Layer 3 of a small transformer language model trained on English Wikipedia (13 layers, counted from 0, width 64).
A neuron's activation on a vector x is GELU(weights . x), where the dot is the dot product.

Input weights of the MLP neurons that the questions are about. A number n stands for (n - 500) times 0.0017.
n2: 412,416,492,517,446,587,599,787,572,865,370,611,503,639,506,460,553,488,543,562,365,274,650,756,570,597,312,332,754,513,417,467,503,617,198,443,553,384,350,513,617,490,525,496,420,429,382,487,504,575,351,314,557,692,572,740,269,544,334,566,523,769,677,409
n19: 615,692,410,383,748,550,773,579,493,597,432,482,424,529,369,160,377,594,765,424,567,559,393,685,514,542,418,345,645,308,265,481,395,482,440,515,516,650,398,432,584,472,424,380,560,507,298,352,526,413,343,625,461,705,653,474,464,680,479,611,612,557,692,562
n37: 558,546,352,530,489,567,545,777,640,471,470,556,526,609,550,600,337,637,508,473,497,518,320,374,464,589,526,553,507,525,490,549,642,477,537,423,384,555,705,465,476,288,477,397,720,329,654,351,402,498,519,539,495,393,513,577,402,360,410,241,600,387,466,365
n39: 497,716,416,573,603,401,404,522,449,820,648,507,557,502,488,496,454,584,578,483,530,397,449,613,525,551,174,322,440,424,640,501,446,279,681,525,473,509,584,341,523,635,537,587,417,256,512,410,260,531,595,243,497,633,569,533,529,380,479,595,440,329,291,266
n41: 600,661,558,487,544,309,652,577,545,691,417,409,466,718,225,594,465,565,664,582,540,494,569,534,375,539,542,302,483,364,544,730,611,632,543,628,452,472,457,481,419,531,209,429,414,487,557,356,165,457,640,395,510,638,644,574,387,262,700,580,632,533,306,603
n48: 465,443,560,549,538,382,398,515,456,519,595,479,415,429,598,469,602,486,487,429,564,408,509,504,455,477,568,536,461,464,454,592,435,264,447,480,632,546,644,524,599,560,555,421,419,559,543,399,488,429,665,533,484,397,489,455,675,451,347,549,480,435,512,622
n54: 311,552,358,256,614,266,419,402,502,462,467,598,368,501,643,561,771,413,557,427,501,401,530,653,580,389,213,411,363,493,608,504,386,410,480,379,675,764,436,387,493,587,496,591,519,540,380,625,591,505,587,732,610,384,505,428,164,570,490,458,452,484,575,654
n68: 630,487,497,521,414,443,477,434,434,458,406,254,258,286,599,551,569,543,368,417,537,329,415,615,556,740,371,452,658,591,549,503,561,466,565,370,494,371,501,498,588,595,424,659,636,516,457,376,574,211,458,616,692,707,322,383,456,567,697,878,446,487,669,661
n70: 596,535,395,613,487,722,749,822,328,684,347,545,646,498,201,381,542,191,459,436,590,530,591,540,388,600,659,305,387,572,418,529,614,354,417,363,637,439,645,301,498,528,360,474,424,631,632,464,393,572,479,486,563,474,701,497,497,417,553,627,443,479,459,486
n83: 612,449,297,609,281,397,498,671,474,498,333,671,430,460,578,416,742,454,546,556,454,760,408,451,585,608,576,454,584,365,378,344,486,365,699,322,605,476,470,263,406,778,602,783,636,585,604,428,437,626,648,413,370,587,521,551,475,439,405,454,411,313,476,234
n85: 570,238,758,392,341,507,516,678,287,584,464,832,521,321,443,909,127,918,469,234,510,574,440,413,726,547,542,709,700,728,272,348,504,619,452,257,423,476,582,548,910,478,375,389,603,514,826,143,207,446,596,616,721,543,359,423,472,432,358,557,341,489,606,503
n91: 376,555,521,609,452,591,422,619,403,577,538,548,759,515,226,465,220,471,571,549,293,505,385,745,392,535,598,376,707,426,678,699,499,588,587,685,559,711,600,379,578,621,392,602,588,492,423,365,570,347,481,524,411,576,197,555,447,532,464,514,595,401,553,589
n115: 417,456,619,343,426,456,567,423,471,522,382,578,409,516,419,586,515,634,284,598,570,487,537,552,487,351,384,438,432,578,633,611,539,503,341,487,461,542,518,379,530,372,479,780,464,547,628,425,555,441,562,466,787,563,592,457,182,650,471,499,473,511,648,559
n120: 538,586,275,747,257,424,440,479,636,580,596,358,618,420,366,613,246,599,458,428,561,433,434,563,597,384,470,533,676,431,156,465,469,383,461,424,142,643,627,606,734,448,324,350,539,769,601,291,765,479,311,246,598,636,655,586,599,642,431,608,555,572,630,871
n133: 549,659,511,638,428,410,449,583,383,573,564,37,551,556,814,437,521,600,670,278,441,429,528,395,540,493,577,266,313,802,453,506,596,486,620,611,412,646,483,505,494,309,412,536,403,384,542,499,420,354,403,545,398,533,566,743,350,454,691,434,447,383,395,406
n135: 645,521,281,700,429,572,637,472,461,504,563,412,500,585,716,492,405,658,599,704,510,645,533,444,361,553,637,567,649,522,523,620,430,381,445,290,427,443,561,592,433,295,254,538,406,558,592,634,424,528,466,461,345,366,498,472,525,425,358,545,536,661,302,571
n147: 514,334,527,580,547,572,451,565,741,201,225,402,420,516,504,480,493,476,523,551,442,655,378,202,425,499,653,376,459,725,434,551,536,491,603,332,549,542,547,337,424,333,310,532,724,534,555,511,573,613,501,498,443,623,575,439,463,630,435,482,355,631,632,409
n164: 516,453,562,523,539,547,326,360,419,459,341,342,351,378,649,411,646,383,438,689,485,586,503,403,381,561,426,331,561,553,586,385,602,489,601,430,620,447,553,505,495,439,681,441,583,531,460,487,616,421,720,619,681,199,504,443,453,502,784,460,575,453,735,601
n168: 443,529,499,598,434,584,394,584,487,430,521,583,454,358,458,783,621,412,605,443,359,579,293,608,685,359,405,385,502,511,441,483,474,456,532,444,570,447,610,500,194,640,607,508,689,400,718,292,358,520,586,376,650,474,424,406,666,471,524,635,573,588,499,467
n169: 525,573,586,583,614,435,487,568,415,648,352,470,530,475,371,463,342,493,417,417,587,205,606,522,427,310,230,563,502,676,405,588,580,487,651,680,455,575,446,516,598,593,535,548,425,501,440,437,493,279,588,478,433,484,643,710,622,458,569,277,615,414,509,490
n179: 445,448,596,485,618,395,590,433,408,529,400,413,557,506,496,545,604,383,588,536,381,460,515,561,484,474,503,447,415,360,472,559,401,467,450,366,498,658,770,438,602,536,435,679,450,550,555,538,414,359,624,453,513,253,586,551,574,520,421,591,604,545,354,517
n189: 548,737,605,509,381,514,550,640,386,383,393,399,467,563,549,519,541,402,455,741,477,425,473,621,539,270,689,481,633,583,595,410,450,347,438,492,586,466,514,486,483,643,369,540,501,561,547,247,605,584,541,369,627,579,484,498,420,392,517,666,533,649,379,310
n193: 578,510,240,524,324,550,570,684,336,863,287,881,598,597,407,456,397,475,404,542,422,391,616,442,605,551,376,455,614,243,333,488,515,607,553,526,705,420,301,467,622,657,731,640,473,460,322,346,276,774,403,376,574,815,436,350,453,837,167,525,642,421,565,583
n194: 629,665,515,605,470,331,497,464,400,599,387,408,591,419,584,232,490,571,551,585,512,305,504,379,435,617,504,517,391,686,450,495,684,469,411,598,831,610,425,386,413,527,381,316,460,474,627,258,389,573,489,531,652,479,412,528,300,661,558,488,462,504,564,471
n205: 586,469,597,677,347,546,517,694,241,494,484,318,467,600,373,637,247,540,674,698,340,566,484,397,547,357,422,625,427,470,536,652,565,427,549,349,553,536,548,428,663,714,420,527,399,271,359,538,489,348,660,641,712,500,355,639,247,378,303,627,363,681,517,504
n207: 579,724,549,438,525,577,427,654,528,384,409,352,582,775,473,599,407,435,569,406,560,704,451,685,444,624,631,506,609,654,648,495,665,457,583,473,591,331,538,465,506,109,562,419,443,369,692,340,332,427,405,683,447,563,555,394,255,410,563,245,589,468,583,556
n217: 423,579,533,482,644,453,386,708,509,665,402,605,501,519,298,671,555,384,370,670,335,502,531,574,409,588,367,659,571,550,371,479,648,377,555,581,606,462,487,357,515,453,518,568,681,544,517,507,378,334,435,449,289,473,529,768,804,423,456,393,383,250,474,344
n234: 467,578,402,384,600,489,537,460,405,366,409,465,613,446,326,515,291,538,585,588,508,569,459,546,381,468,272,494,590,378,514,444,458,583,744,508,355,571,668,502,584,662,227,551,463,571,546,347,258,292,477,538,457,586,460,488,610,654,536,750,472,373,522,510
n239: 590,593,521,724,406,484,345,641,354,451,438,546,639,570,321,640,309,663,493,767,685,367,314,628,541,385,539,301,523,530,803,720,493,549,348,490,521,604,509,683,362,285,827,416,634,473,327,419,293,270,785,713,405,331,314,582,574,362,238,719,408,659,580,453
n245: 430,456,520,443,299,555,470,424,509,473,513,379,448,438,666,726,551,506,467,431,350,414,649,684,629,428,441,661,508,579,500,570,452,488,552,580,475,492,648,482,466,464,359,567,465,570,433,484,415,420,418,363,454,425,453,489,532,375,533,444,695,514,542,666
n246: 469,510,616,509,426,348,544,453,374,492,553,435,504,609,468,758,541,423,538,559,324,488,619,363,689,644,399,577,359,829,672,705,340,418,522,445,458,652,394,489,239,468,525,568,532,567,545,420,699,421,623,520,557,583,481,317,531,307,431,358,305,707,395,463
n248: 363,642,479,419,684,557,309,400,523,615,453,517,544,501,380,742,407,442,392,598,395,418,232,803,588,423,354,539,483,652,480,422,459,298,661,337,606,372,256,356,583,511,642,563,577,393,645,165,573,293,374,349,612,618,653,483,462,585,335,600,727,535,516,376

Each question shows a token from some text and the vector x that enters the MLP there. A number n stands for (n - 500) times 0.0068.

" her": 461,495,680,655,713,485,579,521,674,434,431,343,642,425,573,677,384,698,388,427,554,587,541,647,333,588,548,553,493,410,525,191,721,474,291,375,411,548,348,532,251,815,464,554,452,496,388,659,643,460,381,451,388,508,528,267,507,495,417,405,500,433,491,507
Which neuron lights up most? n135

" sent": 325,495,587,649,750,449,537,413,641,457,485,426,656,517,612,637,305,602,452,512,551,604,688,549,169,546,706,533,359,424,472,173,485,507,256,438,512,568,475,678,347,779,558,509,436,225,356,607,648,482,513,379,444,495,625,373,500,508,444,461,489,383,550,464
Which three neurons fire most, strongest first? n179, n135, n48

" Naval": 403,421,636,599,720,436,788,429,644,487,475,375,678,410,560,590,355,661,357,504,458,632,623,503,235,484,591,553,425,495,438,212,613,465,322,513,559,464,485,625,302,839,660,553,456,420,405,570,599,438,384,564,317,463,559,290,490,455,545,507,441,266,466,550
Which neuron lights up most? n217

" 1": 435,535,749,672,686,457,560,525,604,401,518,416,646,220,567,646,414,716,390,360,428,575,638,683,382,444,600,603,372,354,511,175,599,543,276,537,531,509,411,655,268,814,550,549,482,435,423,649,555,335,433,331,429,451,587,327,458,471,515,483,472,500,451,488
Which three neurons fire most, strongest first? n168, n245, n179

"\n": 405,615,542,647,711,353,493,496,608,378,414,403,543,349,521,655,204,675,285,389,464,576,620,714,424,539,674,634,386,449,559,291,621,557,277,547,491,530,511,631,212,761,555,531,386,531,382,756,545,409,416,457,395,590,535,300,532,482,468,523,440,505,497,439
Which neuron lights up most? n239

"ke": 417,507,691,598,707,498,610,549,681,448,448,345,705,428,566,593,406,635,389,436,524,625,686,595,403,613,532,519,301,354,594,133,622,481,230,522,436,442,388,656,362,793,584,656,459,417,370,553,529,459,450,438,405,496,630,370,463,507,435,299,448,414,539,575
The most active neuron and its activation: n2, at about 0.14

"e": 356,465,613,597,725,461,595,532,629,467,525,335,609,469,587,643,433,691,348,510,446,605,684,528,348,478,599,519,309,411,640,112,680,501,257,574,470,514,446,598,287,832,549,535,419,470,424,481,631,470,430,426,391,524,596,317,418,495,449,412,524,384,502,475
The most active neuron and its activation: n189, at about 0.19

" was": 371,500,761,645,718,519,511,373,667,491,360,301,644,468,604,648,350,637,441,439,398,555,701,665,365,596,672,527,375,446,503,200,676,492,250,442,530,503,545,680,201,765,446,558,496,428,360,583,551,465,394,439,356,458,583,380,434,554,408,520,420,484,541,471
Which neuron lights up most? n179

"5": 457,503,689,680,650,487,555,412,637,404,395,460,696,319,582,639,413,686,460,406,471,530,666,628,438,446,656,571,324,411,597,129,651,452,217,498,544,483,376,696,294,790,608,576,382,384,402,592,535,546,434,412,439,494,546,424,355,416,513,464,510,402,502,541
The most active neuron and its activation: n189, at about 0.18

"bl": 439,561,731,686,640,526,557,528,662,437,479,257,656,357,507,599,454,672,417,471,592,694,799,596,335,648,607,580,350,438,472,158,518,499,303,484,408,532,459,558,290,792,677,499,477,432,393,621,479,547,289,480,350,525,543,293,439,466,544,366,327,363,522,475
Which three neurons fire most, strongest first? n133, n207, n217

" ev": 344,483,487,638,741,548,464,549,638,477,467,392,649,445,558,601,408,710,358,537,502,609,687,529,201,632,695,587,402,406,449,284,495,570,304,477,514,465,476,614,213,841,496,490,418,398,302,593,620,494,423,398,362,410,559,355,441,590,553,445,552,522,565,369
The most active neuron and its activation: n135, at about 0.45

"s": 346,643,651,554,696,478,618,599,583,421,454,338,632,436,590,607,413,701,309,467,531,529,725,529,337,539,510,600,323,348,595,144,527,425,284,501,444,569,527,646,253,813,532,636,447,375,344,626,622,410,429,489,439,496,612,306,333,411,487,501,600,477,548,555
The most active neuron and its activation: n54, at about 1

"ym": 364,569,531,615,749,503,620,617,694,411,449,450,673,331,494,568,432,657,404,525,551,659,677,479,397,574,611,548,298,489,609,210,546,525,268,446,455,446,487,457,296,804,640,478,406,386,250,521,613,483,349,550,384,566,586,355,402,447,520,390,422,451,568,582
Which neuron lights up most? n19

" and": 306,569,640,685,757,466,589,497,711,362,482,406,631,464,547,602,366,645,345,434,483,568,625,572,307,498,615,566,380,452,508,203,668,427,270,511,399,559,588,601,183,796,433,441,407,423,358,634,621,503,408,441,414,485,566,379,510,505,491,588,392,422,514,560
Which neuron lights up most? n120

" 30": 337,518,642,669,680,444,549,423,658,455,448,515,624,379,568,665,370,684,350,354,420,571,616,617,375,420,692,604,451,432,470,151,700,490,277,544,482,516,392,661,204,797,655,548,480,312,466,636,569,425,443,357,455,419,616,367,489,440,484,478,449,415,441,542
Which neuron lights up most? n168

" from": 489,529,563,570,725,503,593,445,697,395,504,419,610,470,554,649,286,654,391,385,417,654,572,585,214,616,584,526,341,458,532,213,650,462,243,524,464,461,626,651,303,817,474,566,467,356,340,643,546,418,597,365,460,446,572,356,511,499,465,491,480,455,457,574
Which three neurons fire most, strongest first? n179, n135, n234

" That": 312,432,618,606,703,431,489,600,639,470,530,394,574,383,545,699,334,690,316,381,552,584,603,711,402,572,652,684,452,510,540,127,671,552,300,479,441,564,475,538,311,801,490,474,347,502,419,571,561,520,524,429,356,388,521,264,460,448,447,449,401,520,436,562
The most active neuron and its activation: n85, at about 1.2

"ity": 422,558,655,601,772,400,636,574,551,368,573,346,597,487,542,602,269,688,360,500,553,628,626,539,428,469,558,581,337,438,649,195,649,496,264,457,543,499,470,686,203,805,569,539,414,308,364,462,567,458,548,569,365,508,523,352,407,408,504,454,517,447,538,478
The most active neuron and its activation: n239, at about 0.99

"oki": 393,445,609,558,675,518,615,461,602,387,469,576,687,537,558,568,416,672,391,419,531,581,857,556,383,608,632,574,306,424,506,191,533,502,226,459,535,543,486,589,191,805,613,642,412,251,474,570,562,366,483,504,397,510,611,285,462,549,490,385,403,395,485,525
Which neuron lights up most? n246

" the": 397,560,549,625,729,541,533,533,683,445,496,367,523,373,662,634,307,707,313,456,511,597,520,670,321,524,643,530,356,497,553,200,668,439,308,442,435,582,448,481,211,844,503,572,444,364,328,615,520,525,451,476,385,434,592,307,507,492,470,493,552,490,480,515
Which neuron lights up most? n135

" in": 470,595,608,598,715,432,620,498,733,444,462,430,505,375,651,628,303,711,426,387,443,548,519,621,289,663,617,539,364,383,513,217,639,498,262,546,503,470,622,559,255,793,459,554,532,316,313,650,521,542,546,448,395,442,550,321,408,507,489,454,422,468,487,519
Which three neurons fire most, strongest first? n37, n39, n135

"me": 363,451,593,631,698,595,589,559,700,428,433,218,705,379,557,616,389,694,364,502,495,624,676,568,358,562,613,607,333,365,608,167,575,396,261,533,463,478,383,545,193,786,561,577,499,450,421,490,561,535,455,462,389,518,590,339,452,483,494,432,445,428,592,538
The most active neuron and its activation: n147, at about 0.2

" enl": 352,511,585,663,704,456,538,519,573,493,477,311,739,414,600,600,435,683,347,571,356,656,548,589,314,673,618,663,421,370,503,224,534,591,332,461,556,469,455,681,340,835,587,385,408,483,289,648,576,524,375,391,329,442,549,348,407,531,595,357,457,376,534,459
The most active neuron and its activation: n217, at about 0.27

"ton": 348,521,571,599,669,491,639,532,648,430,472,382,676,465,470,590,414,653,329,449,493,680,771,532,364,534,566,622,361,482,592,191,566,474,251,543,563,587,408,676,235,835,551,645,382,337,363,493,553,503,449,477,410,525,514,274,388,570,468,406,520,362,430,547
Which neuron lights up most? n193

" me": 329,536,596,625,740,504,470,543,586,428,505,344,654,364,544,622,464,755,390,545,488,565,696,680,408,572,607,630,448,369,500,255,613,500,256,471,426,455,328,630,263,801,506,461,426,326,385,554,602,491,479,282,342,395,566,377,502,595,433,375,565,498,589,519
Which three neurons fire most, strongest first? n2, n248, n245

" March": 409,512,459,575,688,432,578,443,678,358,486,462,638,455,586,653,300,654,362,419,390,543,694,621,335,559,628,613,407,503,490,161,704,535,250,516,534,470,586,689,260,793,642,536,488,335,343,466,623,500,433,470,439,431,629,327,508,542,519,427,507,430,376,491
The two highest activations, in order: n37, n245

" year": 445,503,554,657,627,457,596,419,745,460,457,381,566,354,640,625,399,752,393,405,381,592,655,585,440,565,503,543,436,336,545,145,722,511,233,466,600,456,462,611,300,758,515,639,448,413,348,655,606,438,496,508,390,451,571,353,407,527,515,352,525,438,544,514
Which neuron lights up most? n54

"ali": 302,612,555,578,699,534,617,522,613,475,504,463,699,434,533,548,359,639,373,471,496,555,748,518,241,633,653,544,297,368,437,216,578,553,206,488,512,439,468,538,310,831,655,625,386,387,434,570,498,448,510,517,451,618,611,399,383,455,555,444,442,421,465,537
Which neuron lights up most? n70

" rec": 358,568,609,638,697,623,548,550,697,542,442,458,657,390,580,566,431,638,426,511,528,565,576,534,220,680,693,560,395,355,455,229,511,375,290,420,523,462,477,659,335,876,591,530,386,510,345,624,545,474,428,366,355,436,597,331,361,519,491,453,512,415,563,413
Which three neurons fire most, strongest first? n83, n70, n2

" College": 414,483,595,549,714,461,709,460,775,402,466,347,623,337,569,616,441,656,336,420,403,648,747,497,342,505,547,659,418,540,598,179,604,427,278,551,503,554,571,683,347,785,594,476,387,376,395,561,525,539,494,564,406,384,479,303,476,514,442,477,431,323,464,458
The most active neuron and its activation: n48, at about 0.21

" it": 345,535,649,656,695,453,477,492,648,474,434,318,702,341,516,623,405,700,362,464,456,655,665,709,398,629,620,557,513,401,540,178,655,492,279,495,411,510,477,607,254,798,434,585,369,447,321,516,595,445,442,445,340,464,550,297,445,539,521,464,496,477,605,464
Which neuron lights up most? n91

",": 376,533,597,696,726,452,522,493,638,414,457,435,529,406,563,634,329,668,327,457,349,620,676,601,385,460,599,680,272,371,532,175,683,522,307,528,479,508,620,674,266,771,499,490,445,367,298,689,623,467,374,493,447,428,550,373,494,512,498,533,434,440,421,635
Which neuron lights up most? n245

"I": 436,515,704,622,723,529,601,535,553,370,458,449,690,324,541,656,381,747,354,417,501,452,710,611,325,571,568,569,460,433,627,118,635,517,257,521,522,496,364,496,227,739,539,448,399,435,394,615,622,555,507,346,414,465,603,304,446,388,535,489,450,474,512,532
The most active neuron and its activation: n189, at about 0.22

" department": 427,593,576,562,724,505,617,419,726,437,327,276,573,388,591,540,362,648,258,567,501,627,747,452,359,511,529,620,411,339,507,186,650,539,270,540,584,485,550,609,247,789,516,654,474,331,404,592,566,523,550,547,379,429,481,334,433,535,552,445,490,408,590,519
The two highest activations, in order: n164, n194

" District": 381,493,521,627,727,428,754,429,671,414,478,393,666,339,575,569,354,667,308,471,423,712,653,420,255,479,546,557,306,514,519,242,625,577,263,516,539,430,533,738,354,778,593,707,443,391,381,573,526,489,458,557,451,434,555,321,491,498,473,453,509,382,470,527
The most active neuron and its activation: n135, at about 0.15

"rol": 326,536,590,537,722,466,634,460,587,434,432,424,683,387,500,564,372,633,338,587,537,601,689,486,336,487,598,596,402,416,550,166,549,437,221,534,502,551,472,629,322,876,627,582,460,368,424,551,556,439,446,474,397,509,643,354,412,517,551,351,518,370,532,578
The two highest activations, in order: n169, n115

"ed": 341,532,659,639,737,436,573,620,705,504,472,418,697,483,523,619,271,578,426,401,591,592,599,634,252,523,606,508,290,373,515,177,608,459,259,478,488,522,501,574,310,843,539,588,456,277,375,523,582,437,473,477,431,623,530,391,379,498,452,477,527,465,487,493
The most active neuron and its activation: n39, at about 0.77

" 26": 414,574,750,690,704,403,586,466,624,401,455,479,601,300,605,618,360,659,381,382,479,569,624,617,342,419,665,609,401,367,505,193,678,555,271,499,544,536,407,633,201,782,632,585,509,305,442,602,560,390,401,361,439,428,643,328,487,463,535,430,447,469,450,514
Which neuron lights up most? n168

" graduated": 339,486,751,564,726,399,627,466,690,434,346,405,609,472,552,703,332,628,405,436,510,684,678,561,241,602,579,677,508,457,455,195,564,498,315,392,476,593,481,640,314,820,499,515,435,307,351,660,520,526,483,487,391,510,400,454,371,509,511,431,453,423,457,489
Which neuron lights up most? n205

" It": 285,453,658,569,696,530,524,548,680,426,409,337,704,336,541,653,470,734,309,431,544,660,670,696,412,606,578,546,425,496,599,186,641,472,288,472,507,543,472,600,265,785,463,495,364,443,375,477,589,490,428,357,327,491,558,260,519,507,479,455,449,471,508,509
The two highest activations, in order: n245, n248